Layer 6 of a small transformer language model trained on English Wikipedia (15 layers, counted from 0, width 64).
A neuron's activation on a vector x is GELU(weights . x), where the dot is the dot product.

Input weights of the MLP neurons that the questions are about. A number n stands for (n - 500) times 0.0012.
n8: 444,943,515,442,800,508,242,820,732,796,390,414,813,611,253,412,793,665,501,561,845,380,583,516,414,313,352,378,8,453,379,510,190,879,558,687,690,791,284,514,336,540,665,631,517,495,301,528,402,270,331,693,365,535,87,676,642,207,255,687,525,479,223,272
n32: 744,548,454,651,507,594,696,461,473,424,752,459,494,630,759,440,762,651,640,457,249,632,364,314,421,386,694,783,357,234,531,444,147,404,505,451,783,420,370,265,813,612,660,463,364,456,849,482,193,487,715,177,492,488,511,627,351,482,583,541,65,334,504,283
n36: 445,543,468,385,593,477,568,443,373,640,281,636,414,486,349,362,732,523,460,597,531,439,437,584,493,330,433,499,507,656,484,591,484,842,604,484,500,476,380,448,396,481,599,830,505,562,724,471,287,405,426,765,477,438,431,585,383,555,431,555,521,469,569,310
n44: 240,392,310,332,674,623,455,541,534,208,240,665,676,611,374,488,431,531,500,531,485,677,701,563,537,550,471,218,332,653,715,493,629,547,573,603,641,197,527,528,657,475,633,527,357,508,361,572,608,560,616,734,434,517,479,383,464,586,477,334,416,471,615,401
n62: 720,420,597,444,515,674,314,376,297,550,491,754,573,191,378,332,715,531,178,427,427,521,810,700,647,618,373,236,770,398,509,31,616,580,660,494,642,238,531,229,728,814,361,285,693,309,591,491,245,436,502,266,644,868,452,396,462,567,406,744,465,556,734,597
n82: 388,572,437,387,580,493,327,586,590,596,325,516,642,412,238,733,555,348,489,619,311,674,865,566,630,776,469,272,596,413,339,525,629,594,806,438,630,525,380,425,475,509,769,466,557,305,548,524,383,663,357,388,442,494,280,504,390,476,584,516,556,287,503,555
n90: 700,363,522,507,535,632,500,462,419,579,424,555,616,698,772,428,521,712,467,454,543,310,625,427,465,507,227,469,727,599,440,390,546,468,515,635,386,513,423,628,525,505,404,722,503,405,604,461,523,380,453,551,651,473,369,385,292,545,551,240,262,609,292,587
n100: 606,255,278,802,735,506,392,198,394,470,813,562,433,504,475,307,364,494,516,531,239,522,652,540,459,619,441,297,414,263,751,812,593,440,347,393,919,559,453,721,231,374,349,758,581,485,171,361,740,489,587,353,310,836,566,745,436,491,368,759,418,619,289,511
n113: 400,256,363,644,530,268,785,491,617,413,732,554,400,795,510,206,600,285,341,518,260,390,570,507,306,489,510,425,428,562,413,416,301,587,447,715,504,499,520,326,758,439,568,735,575,366,573,616,334,676,467,489,481,493,571,644,570,841,459,691,385,615,587,390
n120: 597,576,584,463,463,449,357,640,439,587,575,308,504,471,567,589,514,568,575,555,354,449,565,380,463,458,478,454,456,481,517,418,488,490,622,521,489,560,479,484,566,557,467,369,656,691,366,510,393,674,336,586,535,487,508,489,626,540,687,499,286,561,468,449
n140: 252,425,538,600,722,443,655,441,528,487,344,497,486,775,126,209,292,142,512,641,500,374,615,297,366,578,719,599,405,522,773,399,401,665,491,799,607,550,506,345,421,455,468,667,563,587,806,531,312,486,554,419,414,675,403,536,369,717,287,832,373,594,525,570
n162: 726,587,605,350,586,642,589,462,305,499,426,332,472,717,379,348,467,399,439,411,372,433,546,308,591,471,380,599,364,473,599,451,473,482,563,542,453,494,382,611,315,586,377,561,410,648,671,314,614,433,622,401,600,437,462,603,512,663,525,809,600,406,495,804
n172: 444,740,533,572,452,528,689,641,549,391,294,765,658,329,471,554,468,349,422,635,412,511,415,677,568,530,498,491,481,528,555,397,317,419,582,670,729,386,475,547,423,417,454,637,351,346,371,518,326,901,586,550,769,160,443,451,258,661,582,534,226,554,568,542
n178: 426,590,648,668,747,637,335,567,497,532,454,556,589,140,696,382,420,604,443,529,369,234,324,594,449,200,343,437,418,139,532,427,301,810,595,90,487,302,589,456,733,872,761,853,608,506,534,424,847,113,837,633,356,341,623,264,397,621,576,659,615,441,623,335
n184: 642,410,472,436,546,367,587,234,442,601,342,461,298,564,429,220,516,572,350,382,662,557,459,375,391,247,288,603,581,312,450,428,262,608,444,555,521,730,337,697,430,699,579,629,618,623,682,450,550,457,595,389,627,619,616,409,422,632,447,704,620,548,527,475
n199: 568,505,463,420,880,452,533,360,521,111,478,350,223,504,547,659,355,654,219,648,218,825,644,421,597,822,111,640,573,401,614,573,643,557,459,454,408,364,359,378,307,557,462,293,820,206,676,514,712,676,727,423,284,694,792,570,453,694,369,565,645,341,718,142
n207: 529,568,366,624,578,677,299,104,462,641,166,516,616,626,488,475,613,539,402,507,464,635,493,355,382,406,312,355,560,601,872,644,763,477,711,451,501,472,313,326,291,441,282,648,350,632,486,477,720,632,438,574,523,699,677,682,558,537,430,465,611,473,574,290
n212: 626,383,579,342,446,538,359,585,415,495,346,422,438,544,594,415,403,814,429,423,401,738,624,752,486,507,330,471,566,487,606,282,690,631,693,622,599,395,476,816,538,432,411,211,403,380,631,399,695,164,163,535,625,615,591,429,274,374,511,364,322,648,640,512
n219: 489,422,679,432,523,369,509,593,447,509,446,285,485,476,592,572,471,420,584,260,257,517,832,457,617,494,216,757,413,573,855,363,344,461,479,397,78,385,631,699,776,449,245,535,331,467,422,445,410,663,552,502,499,645,621,540,563,549,458,594,474,712,895,450
n229: 437,304,538,429,611,498,458,624,255,596,488,565,381,693,650,560,576,275,463,435,366,506,647,828,607,640,682,617,536,662,621,566,571,296,381,475,569,63,364,414,561,306,468,292,474,297,602,451,785,665,388,448,631,434,563,561,574,639,436,424,328,550,531,474
n232: 395,710,425,676,729,567,355,733,138,829,659,470,389,615,410,411,163,542,362,507,643,303,480,653,748,754,469,525,357,459,342,362,370,461,476,450,329,482,410,467,721,617,481,203,376,128,560,434,668,646,170,863,495,301,607,466,336,432,579,510,561,794,737,500
n242: 517,451,464,555,545,585,253,605,560,525,503,329,449,531,347,549,477,380,671,403,448,383,642,630,496,617,540,436,560,615,672,462,523,496,551,456,522,411,380,545,571,464,513,546,535,466,462,429,641,567,445,478,436,434,396,286,514,608,478,538,517,511,612,532
n245: 404,69,563,448,778,278,237,512,244,517,593,419,310,239,688,466,594,489,671,722,558,526,555,736,764,499,480,684,559,223,564,658,485,419,536,48,789,393,527,705,457,491,780,416,358,550,382,528,546,600,418,448,548,650,333,399,538,563,626,377,531,793,669,253
n260: 802,706,537,720,600,551,368,747,305,504,433,326,644,99,355,234,699,380,936,511,342,541,303,486,232,720,284,594,161,333,283,238,603,649,666,640,517,506,501,611,476,551,603,350,415,632,246,640,314,448,788,594,122,438,437,855,566,834,342,569,523,26,820,754
n262: 467,566,560,338,457,521,463,668,394,396,534,732,621,188,596,509,807,555,422,312,537,339,696,660,545,663,372,790,553,378,148,172,308,682,539,468,562,387,227,332,879,781,571,542,388,420,901,473,352,778,319,263,563,335,579,385,293,328,706,498,629,638,421,415
n263: 358,626,477,502,547,312,625,591,291,422,315,464,522,407,455,608,302,540,487,398,476,520,438,628,426,344,341,670,684,709,493,385,439,490,615,568,354,517,530,479,579,400,470,414,688,637,390,514,613,547,476,651,613,487,517,530,267,563,568,359,268,563,678,640
n274: 846,788,502,547,890,440,308,409,808,534,334,730,460,453,92,738,262,470,566,391,289,706,731,591,658,401,353,619,171,200,392,416,412,728,505,549,587,643,418,185,380,477,200,600,232,622,810,613,57,159,590,719,422,436,668,585,511,467,772,818,458,518,270,747
n294: 628,640,285,373,547,384,489,451,241,559,517,413,549,484,627,861,278,263,206,82,503,337,626,792,591,639,97,791,475,753,585,429,528,426,699,605,413,577,593,518,751,403,813,269,441,326,276,605,660,641,441,730,442,556,515,497,267,505,661,426,404,255,461,797
n297: 411,301,699,322,738,393,556,331,340,459,338,576,457,716,397,350,427,480,591,609,673,460,766,803,395,307,507,122,194,850,520,437,474,519,469,700,614,591,371,691,597,255,671,310,451,640,632,594,960,546,469,469,516,287,293,385,416,289,497,515,296,687,372,477
n298: 320,439,416,369,547,376,482,565,568,381,751,546,437,423,383,349,576,487,437,684,580,300,584,439,373,665,617,636,346,398,153,369,769,626,437,216,653,484,570,428,569,550,503,385,699,516,755,542,460,558,477,254,732,260,390,584,598,329,804,253,799,950,540,347
n305: 416,549,505,554,539,346,494,563,410,480,405,287,584,638,630,445,564,519,452,436,532,491,336,497,540,478,594,593,484,428,519,482,664,361,713,431,656,396,401,655,383,609,425,536,461,360,721,462,574,604,493,420,533,530,575,485,467,482,486,598,459,356,607,358
n318: 340,784,640,463,425,209,247,871,565,450,296,528,421,691,351,708,524,474,464,682,286,639,549,511,542,205,373,515,206,292,631,258,410,819,624,601,446,383,738,266,777,443,315,715,57,844,730,818,359,454,411,391,699,369,129,884,376,394,439,619,473,577,842,452

Each question shows a token from some text and the vector x that enters the MLP there. A number n stands for (n - 500) times 0.0096.

"wood": 553,587,552,350,583,371,845,646,523,529,481,557,444,370,337,603,457,462,454,313,476,559,489,134,562,568,475,399,773,640,361,431,646,330,414,667,641,494,549,495,538,487,465,741,439,510,356,510,585,473,479,528,474,589,691,368,662,358,482,436,555,371,530,357
Which two neurons fire most, strongest first? n199, n44

"20": 535,483,554,328,572,324,725,705,506,532,598,457,429,353,389,500,450,447,591,373,396,523,569,226,498,513,568,593,652,736,356,428,659,297,453,609,749,498,642,493,608,508,435,771,405,531,307,588,569,414,430,505,549,587,625,269,471,346,458,493,580,388,512,376
Which neuron lights up most? n219

" GA": 529,537,568,282,601,412,721,648,432,590,466,466,345,374,399,469,461,449,514,423,407,612,554,107,571,448,604,497,620,649,524,532,748,261,494,646,679,492,649,484,520,521,514,691,544,499,400,539,679,302,377,482,493,596,593,307,507,270,527,471,601,436,479,442
Which neuron lights up most? n212

" includes": 557,648,554,426,553,441,710,693,568,707,477,505,467,388,315,512,492,409,636,385,484,532,423,198,616,586,497,392,607,714,379,392,571,255,429,581,800,530,596,552,577,528,466,722,368,490,347,517,519,386,381,447,451,555,589,320,576,346,423,519,562,394,606,392
Which two neurons fire most, strongest first? n8, n260

" |": 524,524,629,323,597,349,734,762,523,573,572,499,407,396,402,370,530,419,594,396,450,564,567,219,576,538,608,419,683,650,361,423,676,265,425,543,729,513,612,453,577,483,559,653,337,547,464,487,632,328,421,453,523,500,591,302,603,289,446,457,599,481,546,389
Which two neurons fire most, strongest first? n298, n297

" BRA": 502,516,565,303,583,379,745,654,627,689,498,500,365,449,420,492,547,413,525,424,434,505,483,178,626,522,502,505,761,700,445,496,726,250,490,559,755,399,644,465,572,435,492,581,475,497,347,567,680,354,522,428,521,551,574,302,452,333,442,399,557,444,453,399
Which neuron lights up most? n229

" MF": 572,530,516,289,585,355,819,659,569,602,552,531,373,440,320,514,553,458,546,384,466,539,510,219,618,444,650,528,664,713,439,473,717,197,506,558,674,394,609,445,563,443,546,652,501,517,359,501,667,316,436,440,487,539,613,270,454,354,452,518,545,454,492,370
Which neuron lights up most? n229

" ===\n\n": 555,584,587,346,669,479,808,636,424,732,519,548,408,404,382,574,467,376,543,486,480,513,462,229,607,488,551,526,711,646,438,410,504,277,479,567,716,464,541,470,562,538,487,782,348,629,363,560,497,296,407,497,476,441,522,305,514,297,446,500,604,377,622,407
Which neuron fires most, and how strongly? n36, at about 0.99

"al": 553,544,600,368,606,423,710,616,541,525,482,505,455,386,338,472,473,444,476,454,424,474,444,87,596,521,480,426,760,693,359,444,609,250,486,591,677,590,544,475,676,528,452,804,364,492,384,508,555,486,482,392,560,626,689,310,523,468,544,419,585,407,563,357
The three highest activations, in order: n184, n90, n113

"19": 542,531,551,363,607,318,806,701,567,577,564,461,458,374,339,448,498,396,597,344,476,478,471,237,518,478,614,603,653,640,334,414,667,241,444,638,671,584,550,434,605,506,451,820,378,534,379,530,615,380,445,423,438,612,654,306,511,451,453,497,562,424,506,395
Which neuron lights up most? n140

" and": 591,620,596,372,594,384,705,652,525,579,504,561,389,330,310,463,419,460,617,414,389,498,542,221,595,619,579,451,717,635,436,354,666,258,402,508,641,534,628,492,663,544,427,723,397,496,398,525,574,397,359,360,463,523,657,394,686,404,421,469,630,341,598,383
Which neuron lights up most? n219

" ": 583,505,537,301,583,302,746,766,533,573,645,390,322,408,320,469,503,455,543,424,461,558,577,225,575,498,559,498,684,608,361,389,656,252,428,569,716,555,640,499,541,666,497,677,389,532,426,492,617,373,399,456,588,505,587,334,546,301,486,456,589,443,523,401
Which neuron fires most, and how strongly? n298, at about 2

"\",": 617,632,534,396,568,425,741,754,492,657,463,586,419,274,316,551,467,476,664,427,443,496,420,216,617,548,617,473,686,733,438,471,581,262,483,527,620,540,587,474,547,525,514,664,350,552,418,593,521,267,404,464,453,546,620,302,581,343,460,437,495,414,536,364
Which neuron lights up most? n263

" had": 520,631,599,444,578,327,727,733,466,682,425,504,423,374,299,449,506,434,654,394,556,562,506,177,554,546,572,376,580,698,425,452,653,260,445,558,710,498,622,507,599,438,474,694,297,549,311,452,583,378,387,459,520,561,571,412,605,347,496,584,547,404,532,435
Which neuron fires most, and how strongly? n8, at about 1

"|": 551,592,609,455,576,394,791,637,541,595,620,491,471,349,394,478,468,410,561,532,388,480,532,311,565,484,552,405,701,705,357,473,601,310,468,519,734,439,588,439,606,425,551,758,326,594,317,592,710,323,491,409,484,461,558,264,521,295,441,466,555,441,562,352
Which neuron fires most, and how strongly? n178, at about 1.1

"ison": 604,604,664,385,543,369,725,704,507,552,474,483,406,354,404,597,467,529,578,339,449,492,417,152,576,544,575,339,704,605,337,505,680,242,447,531,608,514,597,518,630,534,492,803,385,530,381,607,617,410,391,468,521,525,642,356,562,417,523,371,516,413,467,385
Which neuron fires most, and how strongly? n90, at about 0.56

"25": 500,453,588,313,592,305,733,714,540,583,602,463,472,404,337,524,526,373,510,351,383,553,511,214,465,517,578,509,700,712,295,440,615,348,414,634,716,532,642,473,600,482,523,756,394,489,369,517,605,474,406,482,550,618,618,322,574,352,478,458,600,375,490,390
Which neuron fires most, and how strongly? n113, at about 1.3

" |\n": 640,593,568,315,624,392,696,626,485,618,556,477,422,406,338,554,429,425,536,428,476,560,493,323,615,557,564,399,700,737,354,500,651,300,449,534,674,383,612,429,627,520,488,784,391,563,355,448,613,319,385,409,474,467,601,267,655,348,515,399,578,425,635,394
Which neuron fires most, and how strongly? n242, at about 0.71

"et": 649,521,535,361,600,409,825,606,496,582,462,451,462,485,384,581,485,421,556,420,439,610,477,94,550,562,505,343,742,693,314,379,608,182,517,587,694,526,514,493,523,439,479,745,375,522,388,543,605,421,461,521,548,473,621,367,574,403,490,563,553,443,522,375
Which neuron lights up most? n162

"ant": 560,596,631,387,538,368,826,668,478,550,402,526,426,408,365,568,493,522,548,431,444,462,473,112,611,606,475,398,736,615,369,403,535,307,389,532,738,482,544,518,629,553,476,822,354,501,342,523,612,492,458,454,536,523,636,326,482,448,526,461,563,391,532,369
Which neuron lights up most? n172

" two": 501,620,557,391,658,328,771,626,527,579,552,546,466,375,361,579,505,401,512,321,486,497,573,206,582,508,609,440,613,683,422,461,703,292,348,522,809,544,611,517,535,465,484,642,358,559,250,439,565,408,409,439,569,604,603,287,496,367,451,516,584,389,595,449
Which neuron lights up most? n100

" der": 653,584,598,394,654,548,705,676,428,572,472,451,368,318,356,517,567,531,570,503,444,493,464,154,728,600,517,405,696,585,351,451,516,223,485,445,692,547,633,530,512,502,557,725,370,556,346,626,536,399,388,449,506,601,624,410,569,367,484,334,566,384,498,341
Which neuron fires most, and how strongly? n245, at about 1.3

" in": 605,480,633,330,581,342,662,774,465,597,493,464,464,334,376,563,514,386,639,489,445,549,467,259,582,576,548,429,689,677,335,446,479,201,460,574,730,524,631,605,579,560,463,675,374,577,363,573,543,394,380,426,554,596,603,294,556,326,442,493,504,366,543,416
Which neuron lights up most? n245

" Player": 542,457,608,345,557,425,754,673,515,626,521,491,377,360,359,550,496,537,490,428,462,514,531,138,585,563,560,405,664,690,378,528,632,249,474,507,773,385,634,560,584,520,385,721,479,574,407,533,626,455,526,537,499,558,556,261,396,259,443,463,554,379,512,433
Which neuron lights up most? n44

" by": 590,566,657,365,616,371,680,713,547,655,494,559,410,390,381,549,501,463,662,358,440,493,498,289,611,526,601,447,713,657,398,426,611,160,426,509,745,521,589,554,554,529,516,650,423,618,286,524,612,356,343,372,507,554,471,293,533,354,426,470,484,432,537,395
Which neuron lights up most? n245

" was": 539,658,646,392,600,419,702,756,436,689,491,514,395,374,394,436,458,425,666,452,534,522,463,202,536,521,600,390,633,664,445,446,619,252,466,493,678,492,616,508,593,566,514,668,277,563,308,539,574,333,380,451,460,603,589,402,592,333,485,553,505,328,505,400
The three highest activations, in order: n260, n8, n305

"ches": 525,497,631,354,598,392,782,732,432,552,552,516,415,390,386,525,415,446,527,337,439,549,456,90,596,568,523,397,663,719,371,378,639,330,399,583,720,493,640,544,551,559,515,749,477,435,431,528,513,327,454,434,528,537,608,339,574,340,562,471,588,467,527,447
Which neuron lights up most? n298

"re": 606,567,589,359,578,407,697,664,489,472,447,481,336,416,379,556,531,473,510,386,500,493,508,149,674,602,550,388,747,668,372,430,675,215,438,516,667,468,605,553,597,476,410,722,352,470,363,611,662,412,503,428,550,522,564,446,547,336,558,363,636,450,551,363
Which neuron lights up most? n298

"um": 643,617,571,393,592,438,728,615,473,606,441,513,453,451,371,625,558,454,603,425,433,486,441,110,517,529,500,374,747,675,413,448,701,225,416,572,612,517,498,417,541,515,448,753,340,534,324,651,555,372,485,445,546,583,680,365,526,425,532,385,592,449,479,363
Which neuron fires most, and how strongly? n207, at about 1.7

" is": 513,667,651,418,612,411,642,759,465,732,525,529,382,421,397,439,449,412,642,470,514,477,465,202,577,553,560,370,621,689,395,445,615,199,410,538,653,558,598,516,566,580,514,643,321,543,281,561,554,298,381,479,443,582,592,420,620,341,471,503,555,374,498,430
Which neuron lights up most? n8

" Sant": 627,536,568,292,520,380,751,709,519,588,597,418,373,520,400,515,559,585,544,529,474,576,401,178,524,537,612,479,739,645,416,404,539,216,435,481,722,476,668,422,522,476,513,671,507,454,339,549,619,343,493,417,526,577,634,297,550,372,371,378,566,441,568,338
Which two neurons fire most, strongest first? n32, n305

" Al": 638,494,585,331,586,381,616,713,536,637,578,366,438,333,400,524,485,492,530,554,444,534,533,144,649,520,517,465,740,648,320,478,575,205,390,501,756,484,604,508,557,515,456,608,416,586,336,575,629,405,525,440,513,651,607,283,549,365,437,450,508,382,518,445
Which neuron lights up most? n245

" reported": 590,464,586,364,599,438,691,709,518,631,483,511,372,356,343,521,536,439,712,414,416,607,448,234,522,557,529,383,537,678,327,479,616,288,389,484,803,426,655,565,557,508,506,725,396,597,293,559,595,426,377,480,580,630,568,368,524,321,520,504,469,358,502,429
Which neuron fires most, and how strongly? n100, at about 0.9

".\n": 617,644,575,413,623,339,724,601,518,702,556,482,400,359,331,553,460,441,535,438,493,514,500,325,570,593,585,462,705,634,283,518,574,262,403,517,677,441,590,499,600,504,501,777,324,609,385,579,538,253,410,460,473,518,585,243,591,367,493,421,557,396,626,395
Which neuron fires most, and how strongly? n274, at about 0.26

" it": 626,693,569,333,639,353,716,731,490,567,486,520,413,379,409,536,512,448,631,396,419,472,521,166,512,548,583,435,605,709,344,535,680,253,383,528,591,528,568,543,587,499,518,691,308,526,320,537,570,374,434,450,432,605,629,378,640,272,486,510,588,402,503,455
Which neuron lights up most? n260

" \"": 553,635,583,421,621,414,699,726,431,618,524,440,442,401,320,557,515,478,599,479,365,499,510,204,677,497,547,494,674,683,362,439,642,248,411,488,700,539,573,504,518,484,443,597,360,747,347,517,556,382,475,457,491,634,578,289,567,285,479,512,533,505,492,270
Which neuron fires most, and how strongly? n120, at about 0.97

"===": 477,548,595,448,532,403,775,634,456,649,584,514,476,351,332,482,435,402,561,524,409,473,504,206,604,521,544,523,711,613,366,442,617,274,510,589,741,450,608,503,557,482,444,708,344,756,306,570,593,362,473,494,530,489,597,257,464,246,468,530,539,451,546,437
Which neuron lights up most? n263

" First": 503,613,554,331,711,393,872,661,530,535,494,553,435,327,383,529,471,509,495,403,414,549,501,216,584,489,637,501,650,615,343,441,613,270,347,558,698,500,678,565,521,528,538,652,415,474,308,466,634,423,418,524,594,570,641,226,494,366,394,567,501,416,532,389
Which neuron lights up most? n172

"ament": 568,544,545,261,529,384,790,671,508,565,458,602,392,414,359,534,420,514,523,404,424,526,477,120,570,603,586,383,657,670,355,383,496,311,440,553,690,483,589,507,574,533,515,847,418,430,451,503,584,500,434,433,567,572,681,313,564,424,565,490,589,431,516,307
Which neuron lights up most? n262

" Epis": 601,565,475,365,590,372,842,712,512,639,480,434,424,360,364,494,416,551,434,381,466,526,486,210,568,516,633,406,549,674,411,383,582,241,379,594,732,524,549,499,544,558,446,781,496,576,386,525,574,396,516,351,485,603,687,318,527,450,514,540,558,350,603,333
Which neuron lights up most? n184